Layer 9 of a small transformer language model trained on English Wikipedia (15 layers, counted from 0, width 64).
A neuron's activation on a vector x is squared ReLU(weights . x), where the dot is the dot product.

Input weights of the MLP neurons that the questions are about. A number n stands for n times 0.0065.
n17: -18 60 52 0 -5 -42 19 17 13 -8 10 -41 -35 -27 32 -58 3 -27 0 -68 -10 36 18 20 -5 -3 21 26 21 -15 32 3 -43 29 60 -66 -44 -8 44 22 -18 -6 4 0 -64 40 20 33 34 18 -26 19 -16 16 65 -6 20 -16 28 -5 -1 -1 -15 -50
n28: -24 13 8 9 2 -4 -7 4 -5 5 43 -13 -6 -10 33 0 1 3 -2 -25 -34 -5 -6 -60 -31 16 -49 35 6 24 -1 -32 8 18 -9 -1 -8 -11 -22 13 32 39 7 -69 2 -5 -16 -32 71 6 53 7 -18 12 -32 11 30 -5 16 13 43 -4 -16 -53
n31: 0 24 5 -2 29 -38 51 8 2 -49 36 11 -4 -50 37 42 -21 -12 -47 9 10 34 -17 -34 -11 -14 -38 -38 -25 -38 63 -45 18 17 -5 -3 28 -1 3 2 16 36 44 -19 11 -18 23 16 29 -18 20 23 13 13 12 5 -21 17 -15 4 2 -8 -24 -3
n39: -26 19 11 -8 -3 -36 -37 -23 12 -17 16 1 6 8 14 45 -2 8 -31 -57 15 -7 -9 -53 18 -4 -41 -32 -9 32 -19 -11 -42 -25 0 -28 28 -49 21 12 94 -1 -32 -87 -41 12 -5 -2 36 3 24 26 7 -6 31 20 -32 -58 41 -37 18 -4 -13 -30
n40: -11 -24 34 -14 -12 -38 1 -9 31 -6 -3 -2 6 -31 46 -30 -39 -15 -68 -18 14 -25 27 4 14 -24 -10 41 -59 29 -35 -3 21 -13 -47 -59 18 -11 -7 -15 26 20 25 -12 13 -13 15 30 2 34 9 -1 -6 -3 0 15 -28 -16 10 -27 -42 -7 -29 -22
n47: -4 -1 -23 -11 -14 28 11 13 -1 21 37 14 10 -17 -30 -23 -42 -34 -38 -20 -27 23 -17 28 55 18 -1 -8 8 26 48 -16 16 -1 34 7 -32 5 -1 -21 -44 -5 22 40 25 -34 24 15 41 -32 -8 27 8 -50 18 -21 23 -24 -22 -36 -12 -44 -6 -5
n77: -19 -3 -8 4 44 -17 17 3 28 -40 -16 9 -3 -11 -19 -39 14 -27 8 24 -31 6 5 -3 4 -3 6 12 6 -21 -1 -28 10 -14 24 12 21 -38 4 -44 18 9 -32 7 58 -36 4 7 14 -52 39 64 20 -13 17 -34 -12 75 22 6 -27 4 28 -31
n81: -45 51 3 -32 -33 -6 29 12 13 -19 -29 -14 41 33 -11 -20 -4 -18 -23 10 6 21 -4 3 -7 5 -28 -11 -7 -6 -58 -25 -9 -43 -20 -7 -16 -36 -51 -3 -41 -13 16 14 10 9 34 18 63 3 -20 85 5 27 24 25 -1 17 17 17 -11 10 -22 -52
n95: 16 -15 14 22 2 -10 2 -13 -40 11 7 -12 -36 -6 27 6 71 1 -3 22 20 -44 -14 23 4 -15 -19 6 -33 -5 20 53 26 41 8 6 8 1 -3 13 4 37 -28 19 19 16 1 24 23 -17 -29 -37 10 -33 8 -3 9 -20 24 -6 -8 47 -14 17
n97: 13 26 2 46 1 -3 -25 29 52 24 5 -2 -6 -9 -24 13 -18 48 -17 26 0 30 -11 3 30 14 -5 2 12 1 -17 37 -36 18 6 -21 7 -23 30 -7 0 11 34 -4 26 64 -3 -7 12 -25 -8 18 -4 -13 61 1 32 1 -33 32 -5 55 -39 -7
n105: -36 -10 38 -11 14 -2 13 -4 -24 -35 -21 -6 -12 23 13 -15 42 24 -14 7 48 16 9 -13 26 -5 16 -4 -21 -25 -15 -7 -4 -9 35 8 -7 -13 -23 -28 18 43 13 -27 -35 -19 17 -6 2 54 0 -29 -13 -32 25 -14 -11 33 20 -2 1 12 3 -26
n108: -22 -43 -13 29 -5 17 29 -26 8 -16 2 58 -53 -21 -40 1 -7 -6 -17 8 67 -28 -39 50 30 -13 -4 3 34 28 58 17 -56 -27 30 -1 4 12 -6 -4 -18 13 -14 12 -18 38 6 29 -51 -31 1 19 39 -32 6 4 60 1 9 -3 -2 15 43 -31
n110: -11 -30 -25 -7 29 -58 19 3 30 -45 0 5 -9 -34 24 -39 -13 -41 -36 15 28 12 -17 12 -29 -11 -58 41 64 25 29 13 16 -7 27 6 -7 -31 -17 -35 16 -16 -3 -16 -42 9 11 -13 29 8 -22 66 -6 12 13 -32 -15 -3 1 -11 34 -8 -28 -25
n120: -54 2 -3 40 -30 23 -10 -35 21 -29 72 25 9 47 9 -52 27 23 -75 28 -9 29 -48 -12 5 2 7 -49 -3 34 -49 -30 -40 29 26 -15 -60 21 -11 9 -12 30 20 -2 -34 -16 15 -6 42 10 -16 -37 28 -1 -1 18 42 -14 -3 -11 -69 -15 -5 44
n123: 20 -2 26 1 21 -28 37 10 -4 -6 35 34 -47 -24 -26 -5 -16 -68 2 -39 19 -15 -28 24 -7 4 -36 -36 10 -2 28 34 -51 -7 27 -14 56 0 20 32 46 32 -21 -17 -24 51 5 -54 33 -53 2 -43 66 -13 -2 -11 5 -52 23 14 5 -28 8 -24
n127: 8 11 36 -3 -37 -22 1 -25 -4 -6 -17 -40 35 40 2 -21 51 -8 -8 0 9 -5 23 20 -24 -42 3 -15 -5 13 -30 -4 1 -13 -8 -10 17 27 15 -31 16 -29 5 -21 -12 34 -33 3 -6 30 -2 8 -10 -3 -15 -29 5 -19 -6 -9 -34 17 53 -31
n131: -2 73 32 -6 -9 -27 36 -13 -33 -15 3 -39 -31 35 15 -1 -11 8 21 5 -64 1 -2 -22 15 10 -4 16 14 31 -11 -10 7 10 20 -26 6 -60 0 5 35 17 -21 -45 -18 42 -15 -15 -28 -11 -48 1 11 -20 -13 6 3 -38 33 9 8 43 12 -66
n138: 5 10 50 -9 -25 -19 -19 -13 11 38 18 8 7 11 -30 -1 -4 -35 6 2 25 -37 14 -5 -8 12 -46 28 -19 -7 2 9 -35 59 -20 -18 9 -14 -30 8 -36 46 -10 17 -6 51 -10 -16 11 -1 -70 -1 -9 34 7 3 16 10 11 13 2 5 -15 -18
n148: -44 0 21 -35 0 -38 24 -10 8 -39 -22 7 4 -15 16 19 26 3 -12 -11 12 1 -27 -18 28 -13 21 -6 1 -17 2 7 14 -15 -2 -7 11 -45 -28 -12 -27 15 -23 -81 -7 -1 18 23 15 4 -8 20 7 -10 -17 10 27 14 -19 44 -18 -27 -37 -37
n155: -11 -32 -18 -21 -21 -15 37 23 32 10 -2 -11 6 24 -38 38 9 -19 -34 -8 -2 -35 -38 -9 -19 -12 -15 -18 -23 -11 -4 17 -2 6 -5 27 -39 -28 26 19 33 -6 28 -21 25 17 1 6 -46 -9 -33 7 11 -13 -9 34 26 45 11 -23 23 6 -6 5
n170: -18 4 42 26 -20 -10 18 13 -18 -32 15 -52 18 -19 31 -48 -8 -25 -20 -48 15 4 -2 13 33 -40 -22 40 -26 -40 43 -32 -11 9 -2 -14 -54 -4 40 -35 0 -26 25 16 32 10 14 -9 40 40 -54 10 5 -16 -35 -30 -7 0 54 12 -1 48 12 -29
n180: 1 -4 -3 -26 -59 11 21 -5 38 -3 41 -21 -17 4 18 6 -1 -1 -41 -14 27 -33 -5 -16 4 -30 27 50 -35 -34 -28 -8 -19 1 30 24 -17 -21 -17 9 -20 9 21 -31 -22 27 2 -17 -18 -13 32 -13 -15 19 3 -7 14 -23 86 1 21 -21 -18 -60
n186: -6 35 16 30 -19 -12 -11 -7 58 -16 47 6 -16 42 -27 20 -55 -5 -20 -15 -17 31 -29 -29 2 4 -33 -6 -10 -21 15 12 -23 39 10 -11 19 4 -7 17 -13 -8 -5 -2 -13 -16 -21 -6 -7 4 -19 -43 10 -35 -7 24 -22 12 9 34 -85 -25 33 -6
n187: 40 -8 -12 30 19 -13 -44 3 16 -41 4 2 16 11 15 9 36 -14 19 -25 12 20 -28 13 -2 10 9 12 -1 4 -8 12 -24 41 -23 -14 -37 21 18 24 2 39 -38 7 -1 -11 -37 -34 40 -37 19 -20 10 39 -14 16 61 -15 26 -1 15 -9 29 -40
n200: 14 -25 -17 -37 -16 -8 -36 -33 4 -28 63 3 3 -29 41 -8 -15 -5 47 24 5 -20 -45 13 9 32 3 11 0 7 -23 -42 -31 8 -28 -17 -4 -26 -11 21 22 5 20 30 27 -5 -2 21 -5 2 -18 32 32 -57 9 15 45 -13 22 1 50 -23 -30 -55
n203: -30 40 32 -50 16 -33 45 30 10 11 11 -3 -5 31 -8 30 45 -24 -53 41 -29 16 -40 -20 55 3 13 -38 -38 -10 -19 -46 22 -44 33 -4 -36 28 11 43 -2 22 56 0 20 -12 33 -42 3 -28 28 -23 6 15 51 41 45 -3 2 -44 11 61 20 -74
n204: -13 -12 -11 5 26 -17 4 17 57 44 55 0 -9 26 -28 -1 -61 10 -19 4 21 0 0 16 26 -28 -5 -3 5 -22 33 -61 9 15 46 22 -52 69 23 -53 38 5 11 5 -1 -4 -7 -35 -31 -16 25 11 6 -33 5 3 -34 1 -9 19 6 -19 33 28
n230: 10 10 -20 17 -7 18 11 8 -21 29 -9 -3 12 19 -32 14 26 25 -4 -3 7 -16 -4 5 -14 -9 -21 61 -13 16 -9 -9 9 18 -35 45 33 0 8 -12 3 -23 -12 -3 -4 -17 -11 14 -6 13 38 -49 -15 15 2 24 -25 0 7 -33 18 -41 -17 -10
n236: 5 -16 33 -4 2 -4 38 6 16 5 -10 1 -29 5 15 -39 58 -49 -13 -2 -4 -28 34 37 -3 -8 -13 -38 -16 23 -20 54 32 38 3 -16 -38 0 -13 2 18 19 26 4 1 17 -6 16 47 19 -7 10 20 -25 -12 5 4 17 -25 34 -1 33 -12 4
n240: -21 6 20 -14 -11 -31 -12 8 15 -19 -12 -31 -18 21 26 -12 36 15 -21 57 32 39 6 -6 12 12 4 25 -11 43 22 22 -50 -23 64 1 10 0 -36 -14 -12 -21 -76 1 -13 6 -30 43 -8 13 -3 24 -43 -21 20 -9 35 10 -4 11 -27 83 18 18
n243: 0 -38 11 41 4 -29 -9 0 -3 -15 -57 -50 4 19 -1 58 9 15 20 -46 18 -4 -30 -29 45 -33 -22 -13 10 15 -39 -60 1 -28 35 -15 -2 3 50 14 -52 13 -10 9 35 40 6 -15 -32 6 -17 22 20 -22 14 -18 41 46 32 6 -10 -8 17 16
n246: -51 18 39 -14 3 11 0 21 5 -26 0 -45 7 11 -12 17 2 13 -21 31 -41 14 18 10 14 -61 -23 -11 16 14 21 -18 -18 -10 -1 -20 -19 2 -8 -2 -29 15 -2 14 32 9 18 33 -29 -2 3 -14 -12 15 5 47 39 32 -3 2 10 7 6 -14

Each question shows a token from some text and the vector x that enters the MLP there. A number n stands for n times 0.044.

".": -19 -39 -19 -56 -2 -12 4 -53 -12 10 4 2 -10 1 -8 23 -48 15 8 -1 2 18 2 -10 -17 1 29 -36 18 5 -16 13 21 40 -5 12 30 -23 28 -11 12 -21 -24 -12 17 -28 23 17 39 22 -50 -10 -24 39 -7 2 -9 12 9 13 33 -5 27 -26
Which three neurons fire most, strongest first? n148, n39, n200

" and": -6 -32 -13 -26 7 -27 16 -50 -10 21 43 7 -19 2 -15 12 -15 32 -11 -18 -5 -14 15 16 -27 -2 31 -9 35 -12 3 1 23 11 17 -7 16 -6 27 34 11 -22 7 12 7 -70 28 -32 -4 22 -54 -24 8 25 4 -25 -13 -3 4 33 18 13 28 17
The most active neuron and its activation: n204, at about 1.8

"–": -20 -26 -21 -4 -1 -8 2 -30 -31 -1 8 -3 -22 7 -11 -6 -35 12 -3 -14 36 -5 7 -16 -29 15 21 -42 12 -2 -1 28 32 4 -11 -3 35 16 13 -7 -34 -18 -23 -5 43 -46 70 9 -24 15 -7 -21 -13 27 28 -3 -13 -14 11 1 23 50 29 14
Which three neurons fire most, strongest first? n95, n108, n105

" track": -31 -28 -24 -29 -21 -24 13 -57 -32 17 17 -23 -4 2 -13 3 -41 15 0 7 16 -7 22 6 -27 6 19 -8 18 -1 11 23 33 26 -27 11 26 9 16 11 -14 -12 -7 6 33 -19 50 13 10 29 -41 -23 -16 52 10 17 6 6 27 45 9 1 17 -16
Which of these neurons fires most? n138

" at": -26 -42 -35 -17 -5 -27 12 -43 3 22 -4 -17 -4 -14 2 12 -29 24 -4 -11 29 16 28 -17 -22 19 28 -8 30 -1 -16 17 34 33 -13 -2 15 -16 31 3 14 -35 -5 -18 13 -61 38 34 20 37 -18 -20 -4 26 -13 3 -20 2 22 25 6 15 22 -22
The two highest activations, in order: n40, n148

"0": -37 -26 -28 -24 -19 18 16 -24 -27 -1 22 -8 19 -11 17 -23 -28 12 -12 9 -3 18 7 -6 -23 42 29 -8 31 0 -17 18 37 -19 -28 40 53 21 10 6 -19 -35 19 6 27 -34 21 -3 0 4 -31 -18 1 7 24 -4 10 -4 -13 19 13 57 22 29
Which of these neurons fires most? n47

" piano": -17 -10 -40 -8 -4 15 29 -46 -45 12 -2 -34 -6 -19 5 -8 -44 14 -8 -3 -14 -2 -4 -13 -26 13 29 -14 33 -23 -12 -1 42 26 -20 22 35 15 -8 20 -18 -38 -2 -15 17 -11 41 1 13 9 -32 -11 5 34 10 17 26 -2 27 58 12 16 14 12
Which of these neurons fires most? n81

",": -30 -41 -10 -39 -11 -21 14 -56 -33 4 18 -6 -13 -3 -3 16 -33 4 -12 -15 -13 12 11 -5 -40 5 38 -12 27 -11 -15 9 8 18 5 16 29 -10 4 15 -4 -31 2 -24 21 -45 48 1 20 26 -33 -4 -5 39 -21 -14 -12 26 1 33 39 0 22 -20
Which of these neurons fires most? n148

" of": -31 -20 -18 -20 -22 -15 16 -46 -8 4 19 -44 -19 -23 -8 9 -21 1 1 -13 9 36 19 -4 -32 7 40 -5 38 -22 -20 0 24 41 -5 4 3 11 30 28 -5 -40 -23 -3 24 -29 43 11 15 39 -16 -7 -6 44 -11 1 -10 -11 23 32 19 9 30 -17
Which three neurons fire most, strongest first? n17, n170, n180

" high": -26 -36 -33 -19 -39 0 16 -48 -27 23 15 -24 -5 -9 3 -7 -1 -3 2 -37 -8 -15 26 3 -16 4 43 -17 20 9 -18 31 32 7 -21 7 19 7 0 11 -5 -18 4 -13 -5 -15 65 1 18 34 -20 -19 6 34 17 31 -17 -20 1 52 7 38 11 5
Which of these neurons fires most? n236

"\n": -22 -18 -31 -41 -17 5 -4 -74 7 9 -17 -8 -8 -1 -16 3 -38 20 9 -10 11 32 9 -10 -16 15 27 -42 7 -14 -2 31 14 29 11 12 29 -16 24 -12 9 -6 -14 10 32 -24 33 15 32 30 -34 -30 -15 34 -12 22 -11 5 4 5 38 6 36 -12
The most active neuron and its activation: n105, at about 0.12

"ll": -50 1 -16 -5 -8 -18 -11 -63 -16 33 5 -22 0 34 -3 -15 -4 11 -41 -15 17 -1 -8 -7 -50 2 25 -2 -4 -3 -47 4 26 18 -11 0 51 40 8 -15 -14 -24 3 4 28 -17 4 -27 -4 19 -25 -33 -10 34 2 3 -9 -10 -27 37 10 5 -13 22
Which three neurons fire most, strongest first? n120, n127, n230

" to": -17 -35 -24 -1 -13 -44 16 -51 -4 30 25 -9 -20 -2 6 10 -38 8 8 -9 5 15 6 6 -11 9 35 6 30 -10 -33 26 38 15 -1 -18 10 -11 47 12 3 -30 5 7 12 -53 41 4 6 25 -16 -22 -11 45 -30 -9 -11 1 -1 45 10 14 20 1
Which of these neurons fires most? n40

" studio": -16 -33 -40 -3 21 -7 21 -58 -45 17 9 -26 -3 -9 -21 -6 -15 5 -13 -10 -1 -6 26 -13 -31 1 25 -9 20 -25 -6 -12 31 34 -22 6 20 -5 -12 20 -7 -41 -4 -30 31 -8 32 3 -2 16 -32 -23 2 47 6 19 10 -16 28 53 13 19 24 -2
Which of these neurons fires most? n131

" born": -22 -36 -36 -5 2 -16 15 -11 -27 -13 7 2 -18 -12 -22 9 -54 5 0 15 14 -10 38 -10 -8 -8 17 -35 23 -20 -30 18 38 20 -1 -10 25 8 30 -5 -29 -29 -34 -11 36 -21 17 5 -16 15 -13 -25 10 62 7 -11 30 -12 33 38 9 -10 23 -20
The most active neuron and its activation: n243, at about 1.1

"2": -36 -34 -20 -7 -20 16 16 -10 -8 7 23 -3 12 -12 14 -9 -28 18 -12 4 -9 9 16 -4 -34 41 37 -16 38 -7 -23 18 24 -25 -18 50 59 19 6 -2 -19 -20 19 -5 30 -24 22 -8 0 -8 -32 -25 2 17 31 -2 11 -15 -30 19 23 50 17 22
Which of these neurons fires most? n97

" ability": -37 -39 -36 -22 -3 0 42 -46 -38 8 13 1 -9 6 -6 10 -23 21 -16 2 2 3 13 -17 -37 28 46 -13 20 -9 -16 4 18 37 -10 24 6 10 18 2 -21 -29 0 -18 32 -18 25 -15 21 8 -39 -16 -1 53 10 5 5 -1 28 45 26 12 1 -17
The most active neuron and its activation: n180, at about 1.5

"b": -12 -5 1 -34 -5 -14 -27 -44 -35 10 -19 -20 24 35 -32 11 16 37 -11 19 -17 -10 28 -7 -31 -22 39 -3 6 -19 6 3 19 29 -10 22 49 29 21 10 -12 5 -5 9 -18 -29 14 -8 -12 0 -19 18 -34 63 -9 -3 18 12 -33 0 45 9 8 -14
Which of these neurons fires most? n127

" the": -13 -30 -45 -10 -12 7 7 -50 -11 7 9 -22 -21 3 -47 19 -40 29 3 -23 6 17 11 -6 -15 -10 25 -16 32 -1 -25 12 20 14 19 11 32 1 13 20 8 -40 0 3 -3 -41 30 15 22 26 -26 -12 8 19 -7 3 17 1 21 59 -9 5 52 -12
The most active neuron and its activation: n186, at about 4.4

" was": -37 -49 7 -35 -13 -10 -21 -41 -7 12 -11 -11 -36 -15 -22 2 -27 29 11 13 16 3 16 -22 -15 12 35 -16 34 -20 -39 7 11 45 20 -6 -1 4 15 20 2 -24 -6 11 19 -30 14 11 27 24 -29 -4 13 46 -30 3 -16 17 24 47 8 6 29 -2
The two highest activations, in order: n138, n105

" –": -29 -31 -9 -28 16 -25 0 -48 -32 36 -3 4 -9 -23 -12 9 -60 5 -9 -5 4 -1 6 -1 -24 -2 30 -22 24 -5 -35 4 11 22 24 24 27 -2 11 2 3 -17 8 -7 23 -45 35 9 -11 7 -58 -3 -13 33 -19 -35 3 17 6 34 37 -7 12 7
The two highest activations, in order: n110, n155

" 3": -13 -12 -17 -2 -17 30 6 -28 -2 10 27 -7 5 -25 -8 -1 -40 31 -23 2 5 5 16 -24 -23 44 28 -11 45 9 -22 20 23 -5 -10 35 45 32 27 -14 6 -11 6 -4 29 -8 41 5 -17 -9 -17 -37 -15 18 44 -18 14 6 -16 51 9 30 27 15
Which of these neurons fires most? n97

"|": -24 -59 -19 -8 6 -12 16 -42 -18 5 13 -19 -8 -8 -9 -6 -20 -4 -2 -23 5 26 25 -2 -19 20 40 -13 -11 14 -4 34 11 11 -1 18 25 0 19 3 2 -25 10 23 29 -48 51 20 24 8 1 -41 -21 36 14 0 7 17 -7 21 2 52 46 17
The two highest activations, in order: n240, n236

" |": -20 -46 -22 -17 13 7 -3 -33 -17 0 28 -5 0 -1 -1 -3 -39 0 -6 2 11 22 34 -12 -32 49 27 -6 10 3 -15 15 0 -17 9 18 46 16 14 -5 6 -36 3 15 20 -56 47 13 8 2 -9 -25 -15 30 3 -39 11 15 -6 40 -9 34 32 25
Which of these neurons fires most? n240

"'": 5 -22 -15 -20 18 -36 10 -44 -33 -3 21 -22 -18 -18 -8 12 0 11 -7 10 15 16 -11 -9 -41 15 29 16 11 -13 29 11 23 20 -26 30 16 15 -19 -8 -9 -54 2 -13 9 -52 22 11 -6 27 -27 -23 -7 26 15 -14 -21 -7 6 56 10 53 20 3
Which of these neurons fires most? n240

"ers": 3 -25 -30 3 3 -20 -4 -60 -25 -17 11 -27 5 8 -13 -11 -23 26 17 31 21 -4 16 22 -17 22 38 -19 7 12 -37 20 38 31 0 34 10 32 34 12 4 -22 -17 2 15 -41 -11 -25 -14 -7 -35 -5 -3 44 -13 5 15 9 31 17 31 20 -7 -32
Which of these neurons fires most? n187

"gin": 30 -38 -3 5 5 -14 -15 -45 -4 16 26 -13 18 11 24 -14 22 19 -1 29 -13 1 7 9 -13 22 38 -16 18 -11 21 48 28 28 -24 17 38 -3 -5 15 -8 -42 -5 -30 9 -4 28 -14 -1 8 6 -27 -11 54 -21 11 11 -6 30 29 41 9 46 15
Which of these neurons fires most? n187

"ement": -15 -35 -36 8 -8 -19 -3 -45 -29 2 7 1 16 -4 -8 -11 -7 20 25 20 -24 -12 20 2 -37 14 18 -11 5 1 10 23 19 53 -40 35 22 17 11 21 8 -32 5 -26 20 -22 28 -7 -3 18 -21 -7 -13 63 -24 7 15 7 38 36 33 18 21 -7
Which three neurons fire most, strongest first? n28, n230, n187

" granted": -25 -48 -22 -21 -7 -16 11 -36 -15 -14 -12 -8 -16 -6 -10 22 -38 18 2 -1 15 -9 14 -42 -8 17 20 -24 40 5 -34 17 33 17 18 -13 24 14 50 12 -21 -30 -7 -8 15 -39 14 6 19 24 -29 -10 -2 33 -22 9 7 -13 36 51 11 19 25 -11
Which of these neurons fires most? n243

" correspond": -27 -44 -34 3 8 1 20 -42 -12 -4 11 -21 0 -11 1 6 -27 24 -25 -11 7 3 10 -3 -16 20 36 -28 8 5 -16 27 25 30 -7 11 8 23 13 23 -7 -43 -2 -31 31 -27 35 -23 5 10 -12 -18 -17 36 6 35 4 -7 59 40 42 13 16 -11
The most active neuron and its activation: n180, at about 3.1

" (": -28 -43 -9 -16 19 7 -1 -40 -26 8 2 6 -33 -18 -21 -6 -44 40 -24 -12 25 4 29 -7 -24 21 24 -44 11 -14 -10 15 7 8 8 17 25 -2 27 -14 1 -10 -2 -16 23 -27 43 12 1 26 -25 -25 -19 29 13 12 -42 31 15 21 29 24 24 -32
The most active neuron and its activation: n105, at about 4.7

"ed": -37 -35 -31 -3 -19 -22 22 -42 -31 -7 -5 0 -17 6 -5 14 -42 14 -9 -6 23 -6 24 -25 -20 17 14 -6 41 -2 -34 7 35 24 1 -11 26 27 26 9 -16 -39 2 16 26 -24 33 -6 7 20 -32 6 -11 27 -10 -19 25 -1 24 52 28 26 16 -14
Which of these neurons fires most? n243

" took": -48 -56 -18 -13 -26 -10 -6 -26 -8 5 -7 -4 -10 -9 9 11 -26 22 -7 -3 23 -11 14 -24 -19 2 13 -17 36 -25 -41 34 37 8 18 -7 1 18 21 21 -9 -55 -10 17 24 -26 13 -6 17 17 -28 -6 -1 44 -21 -7 -13 -17 34 45 12 24 27 5
Which three neurons fire most, strongest first? n170, n243, n180

" school": -23 -27 -43 -23 -13 -18 27 -68 -56 22 13 -15 3 -11 8 -9 -7 15 19 -6 -16 1 20 8 -37 -1 33 -8 4 -9 -26 13 43 5 -28 6 19 12 -4 13 -13 -14 -1 -25 26 -11 64 -3 7 11 -36 -30 -1 24 -4 18 3 -2 16 28 10 22 12 4
Which three neurons fire most, strongest first? n95, n148, n131

"-": -41 -50 -37 3 -22 17 -6 -53 -34 3 15 -18 -5 30 -2 -4 -2 30 2 -21 20 15 -23 -25 -18 -17 28 -25 40 3 -7 11 26 16 14 -4 22 15 19 -5 -24 -20 3 11 19 -20 41 -21 -19 36 -28 -15 -8 32 23 9 -3 -6 4 8 46 34 11 20
Which of these neurons fires most? n243

"e": -14 -15 -25 -11 -25 -25 35 -44 -32 -1 5 -13 -3 1 7 9 -23 20 2 -5 -7 -5 8 -4 -23 42 30 -19 9 -6 -22 2 39 34 9 9 52 12 30 16 -18 -12 1 -8 26 -33 26 -14 12 24 -40 10 -21 38 2 16 14 -3 28 55 26 33 22 -10
The most active neuron and its activation: n131, at about 2.7

" renamed": -33 -38 -28 -13 1 -8 28 -31 -24 -3 5 -5 -2 -8 -14 28 -15 12 4 -12 20 -14 8 -32 -10 12 37 -17 46 19 -25 14 40 -11 -12 -15 28 4 21 13 -3 -39 13 -8 26 -49 15 23 -12 40 -34 -21 -12 44 -14 -5 -16 -5 22 47 12 9 25 -11
Which of these neurons fires most? n148

"ley": 4 0 -32 19 -16 -48 1 -73 -52 5 12 -5 8 19 -3 -1 -19 18 -9 -5 -15 -6 23 8 -43 3 47 -1 12 -3 -6 -11 31 8 -28 21 43 11 10 4 1 -30 -1 -21 -1 -17 -6 6 1 16 -33 -27 -9 22 23 -32 14 -10 -30 46 12 -7 21 18
The most active neuron and its activation: n127, at about 4.2

"ale": -26 -22 -15 -11 -4 -3 41 -28 -56 16 -17 1 -28 21 7 -25 -5 17 -1 -25 24 -10 13 -15 -31 20 11 9 6 26 -27 10 10 43 2 -5 55 23 37 44 0 -16 -3 6 6 -25 23 -24 7 17 -15 33 -6 28 -5 5 8 18 -2 56 19 -1 26 -22
Which three neurons fire most, strongest first? n28, n236, n131

"ift": -14 -48 -23 -20 -8 -13 12 -43 -41 17 5 7 -25 9 -26 -18 -17 34 -6 -23 8 -3 31 -13 -29 5 21 -2 24 -13 -47 20 4 46 -22 15 25 25 14 -10 -21 -30 -11 3 12 -10 23 -13 -3 36 -34 16 -39 19 7 -13 28 -20 32 40 14 11 0 -3
Which of these neurons fires most? n138